Layer 2 of a small transformer language model trained on English Wikipedia (13 layers, counted from 0, width 64).
A neuron adds its activation times its output weights to the MLP's output. To switch it off is to set its activation to zero at one token and run the rest of the model.

Output weights of the MLP neurons that the questions are about. A number n stands for n times 0.0061.
n9: -7 9 -53 32 -53 5 -43 44 -22 -9 -33 -22 28 -3 -42 13 -5 -57 4 -5 -8 17 0 5 -24 -28 -32 -5 -8 42 25 -34 -18 -1 8 -34 -16 23 71 -36 35 8 39 -35 -6 -21 2 4 8 33 13 36 17 20 16 32 13 33 37 6 -44 -70 31 -23
n31: 26 17 -45 -19 23 2 -2 11 -8 -25 -33 -4 25 2 -51 22 31 27 24 -40 8 21 -25 0 8 -8 71 5 -8 -22 10 -10 22 3 -65 0 -17 -26 -22 0 51 13 -22 -62 30 -16 -15 12 12 13 17 -2 -70 -2 17 12 -20 75 -25 16 59 -21 -1 1
n43: -19 -5 -1 -28 34 14 -2 21 17 -22 31 -22 -5 13 36 -3 39 6 30 -23 45 19 -27 2 14 6 13 -53 -3 -22 32 22 18 -23 25 12 -38 -5 -12 -35 -3 13 28 -61 -12 -11 -12 12 -30 -22 31 7 -16 22 -26 -53 27 27 -25 -28 5 40 -7 -1
n47: 45 -9 -1 -30 6 -15 -6 38 -23 -64 5 -8 7 -13 -44 32 -26 -26 -19 10 -14 -35 3 -18 56 -25 20 -17 -34 -13 10 -4 1 41 29 -23 -17 13 -47 26 22 30 -22 1 -19 -4 55 19 0 13 32 8 -25 25 21 46 7 3 59 20 28 -49 -45 0
n58: -10 61 -22 -10 -19 -18 -21 -22 -39 -24 23 46 -5 43 -5 42 -24 14 -17 -6 38 12 -23 18 3 34 -31 -16 -15 -33 36 -1 6 -11 -13 17 25 -14 23 -18 1 9 34 68 -1 -65 -15 23 48 -12 6 14 56 -41 10 -21 5 -15 8 1 48 30 -59 -51
n61: -8 48 -54 -27 -18 53 20 -19 -33 7 -17 9 18 31 6 -30 0 0 -16 -30 42 2 7 -19 -2 4 23 -11 -40 2 3 21 10 -23 6 4 -6 29 25 13 11 42 -12 -50 20 80 -42 7 -1 31 -4 16 14 -11 -30 -13 -28 -1 17 3 -12 -32 26 -30
n71: -38 1 25 19 -33 -7 -13 7 8 -3 -15 19 -31 17 30 -19 -6 14 26 -22 11 0 -27 -22 -7 -15 -10 -4 -35 -19 -7 11 -38 -12 -17 -1 4 4 -34 -13 43 45 -38 21 -2 15 14 27 11 -6 8 57 9 26 1 15 -10 0 -12 -4 20 -25 0 32
n105: -10 23 12 13 -25 7 5 11 1 59 -23 17 17 4 7 38 -23 -5 27 -24 -51 7 2 -21 3 62 -20 -57 55 15 -4 -50 -67 62 -37 4 -3 40 -29 -24 -29 25 -54 -27 -38 15 6 -45 35 27 -2 -12 26 9 45 8 -42 -27 29 -12 4 38 10 -32
n106: -21 9 -5 26 19 -8 -6 -17 -9 7 -5 -21 -21 30 4 7 -35 17 18 -52 -20 30 -8 -44 22 -17 -18 -20 28 3 43 -28 50 33 -53 -19 4 -6 15 20 6 4 -33 30 -23 -23 23 -71 11 -5 8 -4 48 6 22 1 -25 22 13 -38 -48 18 21 39
n129: 6 -35 8 28 -8 -57 3 7 27 -17 -7 -17 -8 38 34 -27 -8 -6 31 -26 -1 0 94 37 -40 -15 12 11 -5 -28 -51 12 -46 -36 -10 -9 -26 -5 -14 -16 -3 30 39 -4 15 -10 27 20 10 18 4 20 11 26 -11 13 -17 -8 68 24 -46 -36 16 24
n137: -5 -1 -11 -23 -31 -11 -28 -6 22 38 42 -28 -3 22 23 10 44 -53 -20 -6 -13 -1 1 9 -27 -26 -25 31 -24 29 23 0 -9 20 -15 35 42 24 -20 -24 -4 11 5 -41 -23 64 24 19 13 -9 44 13 -40 -5 47 -19 -3 -40 2 12 -1 -15 -11 -28
n140: 20 -26 40 -5 -23 -26 -49 8 -10 -25 30 7 38 14 10 59 -33 -18 -19 -6 6 -44 -8 -54 1 -4 -11 -67 -47 45 -25 23 51 12 -13 -26 49 -8 36 17 21 -20 -14 -67 -7 -30 16 31 -19 13 45 -36 -9 23 4 14 -53 -20 24 12 18 0 52 3
n172: -3 -31 -48 48 43 23 -45 9 -39 -52 16 -11 -3 -7 7 20 7 1 -11 -28 -8 -22 3 40 72 -21 7 -11 -44 -11 -8 -25 39 -2 -29 -8 34 -16 18 4 38 -9 13 10 27 20 4 -5 11 35 -14 2 -25 19 26 13 11 -21 11 4 1 -22 5 -51
n173: -28 -15 18 -26 29 -14 -24 11 20 10 21 12 9 -35 50 -31 14 -40 -15 13 -51 9 -27 -64 12 -10 17 -54 38 69 5 5 70 1 8 -18 -4 -11 42 18 10 -39 -37 -77 7 6 57 6 -22 -12 59 -24 -27 24 3 22 12 38 -22 -10 -16 -4 23 17
n200: 27 42 -26 22 77 -15 15 -50 -23 0 -79 -5 13 17 25 39 29 -2 13 -21 -31 -8 8 -32 25 -25 -30 -13 37 -28 19 10 4 9 13 -11 -6 -21 -19 9 -25 13 34 60 25 -55 -25 14 -3 18 21 4 -21 16 10 -22 -40 -46 -15 -4 1 41 -52 8
n244: -10 3 -11 1 -12 -9 -59 0 65 24 30 -33 -59 -2 31 21 15 -62 -39 -16 -21 -32 -15 -17 35 7 -2 48 25 -6 25 -27 28 -1 -7 3 21 5 -2 -18 -41 -36 -2 -67 35 28 -8 3 6 11 91 -30 -50 26 5 41 20 58 28 29 0 13 -12 5

Each question names a token from some text and the token that comes next. It shows the activations a of the neurons there, in the order above. A number n stands for n times 0.041.

Then comes g, the gradient of the next token's log-probability with respect to the MLP's output, scaled to length 1. A neuron's effect is roughly proportional to its activation times (output weights . g). A number n stands for n times 0.0047.

" side", then " FC"
a: 1 0 4 1 1 15 -2 -2 -4 -2 -58 7 -7 60 -19 -16
g: 3 -18 16 12 -7 46 19 51 -38 -24 -8 -7 -31 23 29 2 -40 5 8 24 25 11 63 10 -37 2 41 44 33 -7 22 -9 -33 12 17 -6 32 33 -20 6 -16 -33 11 -25 22 16 -35 8 -23 -28 -4 -10 -46 17 -21 -26 -35 51 -45 -16 -10 -22 3 -35
Which neuron, switched off, raises the next token's probability most? n173

" Gil", then "es"
a: -2 1 16 -6 1 3 1 1 -3 3 -41 4 -7 -12 2 -13
g: -6 23 -24 51 -1 17 -26 -11 35 6 5 18 10 0 -3 22 -28 49 32 -33 17 -2 21 -14 -9 -19 -33 3 24 -11 5 18 2 7 -17 36 -12 -56 -51 2 45 40 -28 7 -14 -5 19 -57 -16 -28 29 17 -22 -15 -29 -20 -25 -55 25 10 36 -6 -14 60
Which two neurons, each switched off alone, lower its probability most, in order? n173, n244

" one", then " K"
a: 2 5 6 -4 0 -1 3 -2 17 0 -47 0 -8 13 -3 -11
g: -22 -22 37 16 -27 26 -31 20 -53 3 23 9 -28 69 -70 30 -18 -15 -7 -21 -3 8 3 3 -41 -10 6 -11 18 7 24 3 9 1 -26 27 0 43 50 14 20 -31 0 -25 2 -25 -56 -50 40 -9 16 18 8 26 24 -2 20 22 -40 -16 16 -11 4 1
Which neuron, switched off, lowers the next token's probability most? n106

" Central", then " Florida"
a: 3 -1 13 1 0 -2 -1 2 -2 0 -43 0 -5 12 -10 -12
g: -20 -18 24 -10 4 -31 -8 32 18 18 13 29 -79 -19 9 6 39 -9 41 -18 -47 10 20 -21 -17 29 47 37 -21 -15 35 -10 -26 -13 24 20 14 0 -17 -33 14 16 43 -27 16 11 -49 3 -18 -18 3 31 37 -1 -54 3 11 -14 -34 -50 0 5 -1 31
Which neuron, switched off, lowers the next token's probability most? n43

" to", then " buy"
a: 2 -6 -2 1 11 2 0 9 -5 -4 -71 0 6 4 1 -13
g: -23 15 42 7 8 -5 41 -44 18 -24 41 21 46 -9 -26 29 -69 -40 -1 10 13 -5 -26 -6 -28 33 25 19 -23 -4 -21 -5 -28 -9 -24 23 10 29 -9 -28 -1 57 -52 20 1 -31 2 -19 -31 12 29 -10 21 -27 7 26 9 13 33 37 12 -11 -33 -37
Which neuron, switched off, lowers the next token's probability most? n58

"\n", then "The"
a: 0 -2 8 -4 38 -3 -4 4 0 -16 -62 -1 0 -3 1 -15
g: 20 -14 -34 -55 1 1 -4 25 -21 0 -13 37 -30 -39 -16 1 40 -1 -9 20 36 29 -23 17 14 -25 -24 -3 25 13 27 37 44 -12 -54 1 -26 -20 41 30 -26 25 15 -34 -40 -52 -37 19 47 -5 -25 20 15 -34 -32 -5 26 -6 14 33 8 17 15 5
Which neuron, switched off, lowers the next token's probability most? n58

",", then " with"
a: 0 1 1 -2 2 0 3 1 2 -2 -83 -6 0 1 0 -19
g: -29 31 12 -46 -7 11 -34 8 -22 -32 53 8 47 -6 18 7 -27 -39 -24 -8 48 4 3 47 26 1 34 -6 2 -28 -8 42 5 52 21 3 -57 12 -12 37 -21 -27 -6 45 2 10 2 -19 12 -39 -49 17 -28 -6 -23 5 -35 17 4 -15 27 -17 -16 13
Which two neurons, each switched off alone, lower its probability most, in order? n137, n244

" plan", then " a"
a: -4 -14 15 -2 -1 0 -5 -10 -1 -1 -67 1 -6 10 0 -14
g: 1 -10 10 -26 -23 3 -17 0 -14 -42 -14 -55 33 -17 21 -46 -44 2 -42 0 0 -34 10 -5 -2 49 19 -13 -7 -1 60 -18 25 -4 22 -24 -4 -14 28 20 35 42 35 47 -5 21 19 2 -1 -37 -2 16 -35 -18 -35 0 64 27 -16 -29 18 6 -16 34
Which neuron, switched off, lowers the next token's probability most? n137

"vis", then "ie"
a: -7 6 15 -5 -3 4 2 -1 0 -1 -47 -3 -1 6 1 -18
g: 0 29 -26 -26 6 2 23 -20 9 58 -46 -25 2 -13 -60 -1 18 34 3 -31 -9 18 -36 3 -70 1 -2 -8 -10 6 -8 2 7 20 -17 -33 23 -10 17 12 0 40 37 -6 45 -20 33 1 15 -23 15 0 -26 -35 -18 -5 22 -6 57 10 25 50 -55 1
Which neuron, switched off, lowers the next token's probability most? n31

"a", then "."
a: 1 5 15 -2 -3 5 3 -1 4 -3 -59 0 -1 14 1 -15
g: -36 34 18 14 -23 24 -33 27 22 -33 -7 17 16 7 27 -2 19 -22 8 -33 -1 -6 -22 -25 -21 -33 29 17 9 44 -31 31 20 9 5 -50 18 -40 18 -36 2 -26 1 11 25 13 -40 19 16 26 22 19 4 21 28 48 -62 24 -21 -17 22 -58 -9 -47
Which neuron, switched off, lowers the next token's probability most? n173

" their", then " God"
a: 3 0 0 -2 6 -5 -5 87 -1 -1 -25 7 8 20 -30 -11
g: 6 -58 53 -71 36 -9 -19 20 -22 -14 -48 -33 -27 -25 -39 17 -29 3 25 15 2 1 10 -36 -58 4 35 21 6 3 29 -2 23 -21 24 6 3 53 3 -10 9 20 13 -25 37 28 2 10 9 10 -4 27 -54 -37 24 11 15 21 10 17 -6 -9 11 -18
Which neuron, switched off, raises the next token's probability most? n105

" including", then " Dr"
a: -2 -1 15 -3 1 -1 -9 -4 7 -5 -95 32 0 9 -2 -19
g: -38 -37 16 14 -22 -31 18 20 6 -33 -48 52 -5 -3 8 14 -22 -10 -5 23 24 37 4 -40 10 61 15 19 -28 17 15 9 -9 -9 -22 -78 19 61 -34 -7 -31 -29 6 39 0 14 24 3 -15 -28 21 20 -12 21 7 -37 1 -1 2 31 23 10 -9 -37
Which neuron, switched off, raises the next token's probability most? n71

".", then " D"
a: 7 -4 2 -1 53 -4 -2 -4 0 -5 -67 9 0 1 0 -15
g: -33 -21 -6 -39 19 -1 -7 5 11 -14 11 -22 -44 6 27 18 -7 1 26 -14 8 10 31 -11 -1 26 -8 -29 25 -10 34 50 -13 -21 -34 -3 -38 45 47 -18 -6 2 -48 11 -34 4 18 51 42 -51 -59 -18 16 16 5 -1 -17 -33 45 33 30 -7 -27 23
Which two neurons, each switched off alone, lower its probability most, in order? n58, n244

" option", then " to"
a: -3 4 3 -21 -2 -3 -5 -6 -2 5 -35 13 -14 10 1 -14
g: 35 25 -17 7 -10 -11 49 -9 3 -36 13 -48 31 -29 -13 -13 20 4 9 10 -1 -41 35 5 -7 -20 39 32 18 -13 11 25 -58 23 55 9 18 -1 -16 -65 -14 35 -30 -13 34 4 5 -34 29 -40 -11 1 -13 21 -20 -19 -35 -1 -1 -39 1 24 52 -4
Which two neurons, each switched off alone, lower its probability most, in order? n172, n244

" the", then " "
a: 6 2 -2 -21 -1 -1 1 22 -8 -1 -50 12 2 0 0 -15
g: 7 -7 -25 -7 -25 -3 -6 48 -51 17 39 -4 -57 -28 -18 -35 37 -6 -16 10 -8 0 31 41 -2 6 8 -7 19 -26 -24 28 -5 -2 40 3 28 21 23 -27 0 -61 13 44 3 2 10 26 20 -35 -18 8 -26 17 -28 -43 -3 -9 32 33 -52 45 28 -22
Which neuron, switched off, raises the next token's probability most? n105

" instruct", then "s"
a: -2 -7 2 -3 -1 -4 -20 -4 0 1 -61 0 -16 3 -3 -15
g: 23 -61 12 18 17 -25 -6 -13 0 -12 33 30 -22 -26 -68 0 17 -39 -22 3 -11 -2 -24 -23 -27 45 40 13 -26 39 -1 12 13 37 19 -22 -8 6 3 -23 -5 -24 46 -19 -9 -9 5 -50 45 36 30 -10 9 -37 37 22 36 17 -11 7 -37 4 28 -31
Which neuron, switched off, lowers the next token's probability most? n71

" Board", then " of"
a: -7 -4 13 -3 0 0 0 0 1 -2 -28 21 -15 -6 -1 -14
g: 28 37 -4 -27 10 -12 -11 35 -11 8 7 3 -46 18 76 -36 15 27 -16 -6 3 26 11 11 3 45 -55 7 -15 -26 3 -25 -29 4 -1 -20 6 4 -22 -14 10 -29 -7 27 -22 22 28 34 7 9 -23 -29 0 -14 -69 -29 1 24 -17 -8 17 21 -36 74
Which neuron, switched off, raises the next token's probability most? n140

" he", then "art"
a: 0 2 12 8 1 -4 3 7 -2 -5 -48 2 0 1 -2 -13
g: 15 -44 48 -17 -4 21 33 20 -6 20 -32 -44 10 -7 -28 24 35 -23 -26 -28 -37 -31 -5 23 -5 -1 19 -27 -33 22 -8 4 -13 -30 -22 16 -11 6 -5 3 47 55 11 9 56 -25 -24 38 4 19 10 27 -42 -28 -33 26 12 -43 33 -19 5 38 -26 20
Which neuron, switched off, lowers the next token's probability most? n47

"0", then "2"
a: 4 -8 2 -2 -6 0 -1 -2 -2 1 -68 2 0 3 -3 -14
g: 46 -21 -41 -8 8 -14 -14 10 -17 45 -9 4 8 -34 31 -63 34 -30 -38 34 -3 13 15 -20 23 21 21 -20 -16 -44 8 16 -10 -42 -17 -5 -26 22 -1 33 17 9 4 57 33 33 -31 50 -24 0 -26 50 -12 -6 10 10 -34 -8 -12 32 -12 -30 15 -26
Which neuron, switched off, lowers the next token's probability most? n244

" league", then " games"
a: 3 0 0 -40 1 5 -4 1 -4 -10 -46 10 -5 35 -40 -14
g: 26 -8 -51 17 -29 24 12 9 13 18 -8 -63 -25 18 54 -5 15 7 -4 17 72 4 -19 24 41 -27 -10 2 28 14 19 3 -14 24 37 13 -13 9 12 21 -10 -6 -15 -16 12 22 -13 -25 -27 -74 -59 17 -26 32 -38 25 4 1 -1 5 -15 -36 -15 -25
Which two neurons, each switched off alone, lower its probability most, in order? n200, n47

"uc", then "oma"
a: -13 5 -1 -2 -1 9 1 -2 -2 0 -59 -2 -2 2 -1 -15
g: 28 2 -2 -13 -17 -11 -47 -21 -25 9 -38 1 -14 -23 -14 -29 -3 -15 1 -21 8 17 5 -35 -6 -30 8 15 -21 -63 21 16 12 18 7 -44 80 20 -13 -27 19 30 -1 10 78 15 7 46 -2 18 10 -37 -36 -4 -8 12 -9 -25 44 17 9 27 40 0
Which neuron, switched off, lowers the next token's probability most? n61

"ba", then "tur"
a: -4 0 4 0 5 4 -2 15 -1 -8 -64 0 -2 20 2 -16
g: 2 52 19 -36 -4 -8 -12 -21 19 14 -5 23 31 -20 -3 -50 49 -28 7 -18 -25 44 3 19 -18 63 16 52 11 -29 63 0 -25 28 2 -29 -29 -27 -12 6 -24 17 22 4 -33 17 32 -37 -39 13 -5 -3 2 7 -36 -25 -26 -29 -25 -17 17 31 5 8
Which neuron, switched off, lowers the next token's probability most? n105

" led", then " the"
a: -12 0 2 2 2 0 -39 -5 -1 -2 -53 15 -8 16 0 -18
g: -68 17 -13 -19 34 23 3 29 -20 9 -42 -1 -17 -10 2 4 -35 26 3 3 7 -21 11 -19 -26 24 16 0 31 14 54 8 -4 -27 14 -40 55 -10 -5 -6 -9 13 68 -9 -52 2 -17 35 5 -37 8 -18 10 -45 -31 -3 43 23 -9 -13 13 27 -40 35
Which neuron, switched off, raises the next token's probability most? n140

" in", then " Orlando"
a: 3 1 2 2 5 -14 2 0 -5 1 -64 -14 0 4 0 -16
g: -17 -67 34 -14 30 -6 -6 20 -2 9 -39 35 -21 -30 9 26 -39 -27 20 -16 -18 13 9 0 24 4 52 22 2 30 14 -21 2 55 -33 -27 16 29 -33 -3 32 -48 7 32 22 13 -25 -13 31 -33 33 16 15 -4 -11 -3 1 7 -11 -30 23 -39 14 -64
Which neuron, switched off, lowers the next token's probability most? n61

" Er", then "ed"
a: -3 2 7 -5 -1 0 1 2 -3 -1 -51 -4 -25 -7 0 -16
g: 7 30 -19 -33 -5 -7 -20 -12 11 21 -45 -2 41 12 12 -5 4 11 -13 -31 -24 -36 30 7 21 29 -47 35 19 -48 8 -1 14 -41 6 -2 -16 -21 19 63 20 2 15 -29 26 -50 10 45 6 -35 29 52 -58 -40 9 -6 3 -20 31 -7 -9 14 -7 28
Which neuron, switched off, lowers the next token's probability most? n172

" purchase", then " option"
a: -9 -17 5 0 -2 0 -6 -13 -1 0 -47 15 -5 33 -2 -15
g: -39 -10 -59 48 1 6 39 -5 35 7 9 -21 -13 18 -38 42 11 -24 18 -2 28 17 15 5 28 20 17 -8 -6 4 -8 -22 12 20 -13 2 -44 -32 1 29 -1 -12 13 -23 36 -12 23 -21 15 -16 -22 2 -47 43 -14 -4 -21 9 -29 -12 42 -63 66 -40
Which neuron, switched off, raises the next token's probability most? n31

" the", then " last"
a: 6 0 -3 -19 0 0 2 22 -7 -2 -46 11 1 0 -1 -14
g: 3 32 6 25 7 41 -16 38 -17 0 -29 -10 -62 25 16 26 41 12 17 8 -29 -26 -30 -18 20 12 -61 -24 -4 29 10 30 -15 16 -20 -7 -41 -18 7 9 -3 5 -21 3 -22 -48 17 34 33 -7 -25 21 -3 -5 3 -29 -22 -76 20 18 46 0 22 38
Which neuron, switched off, lowers the next token's probability most? n105

" he", then " finally"
a: 0 2 11 3 5 -5 4 -3 -2 -14 -39 3 0 3 -1 -12
g: 18 -15 -9 13 46 -10 10 -3 -15 -18 -33 9 -28 -40 3 80 7 -16 26 -24 -4 -20 -23 -17 -63 15 40 48 32 -27 -30 24 36 4 7 -35 18 -28 23 -9 -32 30 26 -14 -39 -7 4 -15 -30 17 9 18 10 -8 6 -31 -2 -2 24 67 -4 1 7 -28
Which neuron, switched off, raises the next token's probability most? n129

"-", then "off"
a: 7 0 0 -5 6 5 0 5 -5 -2 -56 0 -2 16 -15 -9
g: -29 -5 -8 -11 7 -23 25 27 14 4 -11 -55 -34 -2 -31 18 -47 41 7 -20 50 -47 47 20 7 -21 -29 -14 18 39 -7 9 25 42 42 -10 39 4 -20 -10 18 -6 -59 -24 -27 16 27 12 29 -7 19 22 -38 0 16 -13 -16 25 26 -29 -45 -24 15 11
Which neuron, switched off, lowers the next token's probability most? n200

" Al", then "mer"
a: 1 0 5 -23 5 1 0 4 -3 0 -51 1 -19 -13 -1 -15
g: -8 7 21 62 -25 -6 26 11 48 0 9 4 -31 26 48 -9 7 -16 8 18 48 15 1 -36 13 7 -37 4 -29 13 -20 17 18 4 36 9 -37 -26 -60 -15 -30 21 -3 -23 -32 1 -9 -24 5 -35 -1 42 46 45 -42 28 -8 -14 -37 -40 24 -9 -20 -12
Which neuron, switched off, lowers the next token's probability most? n172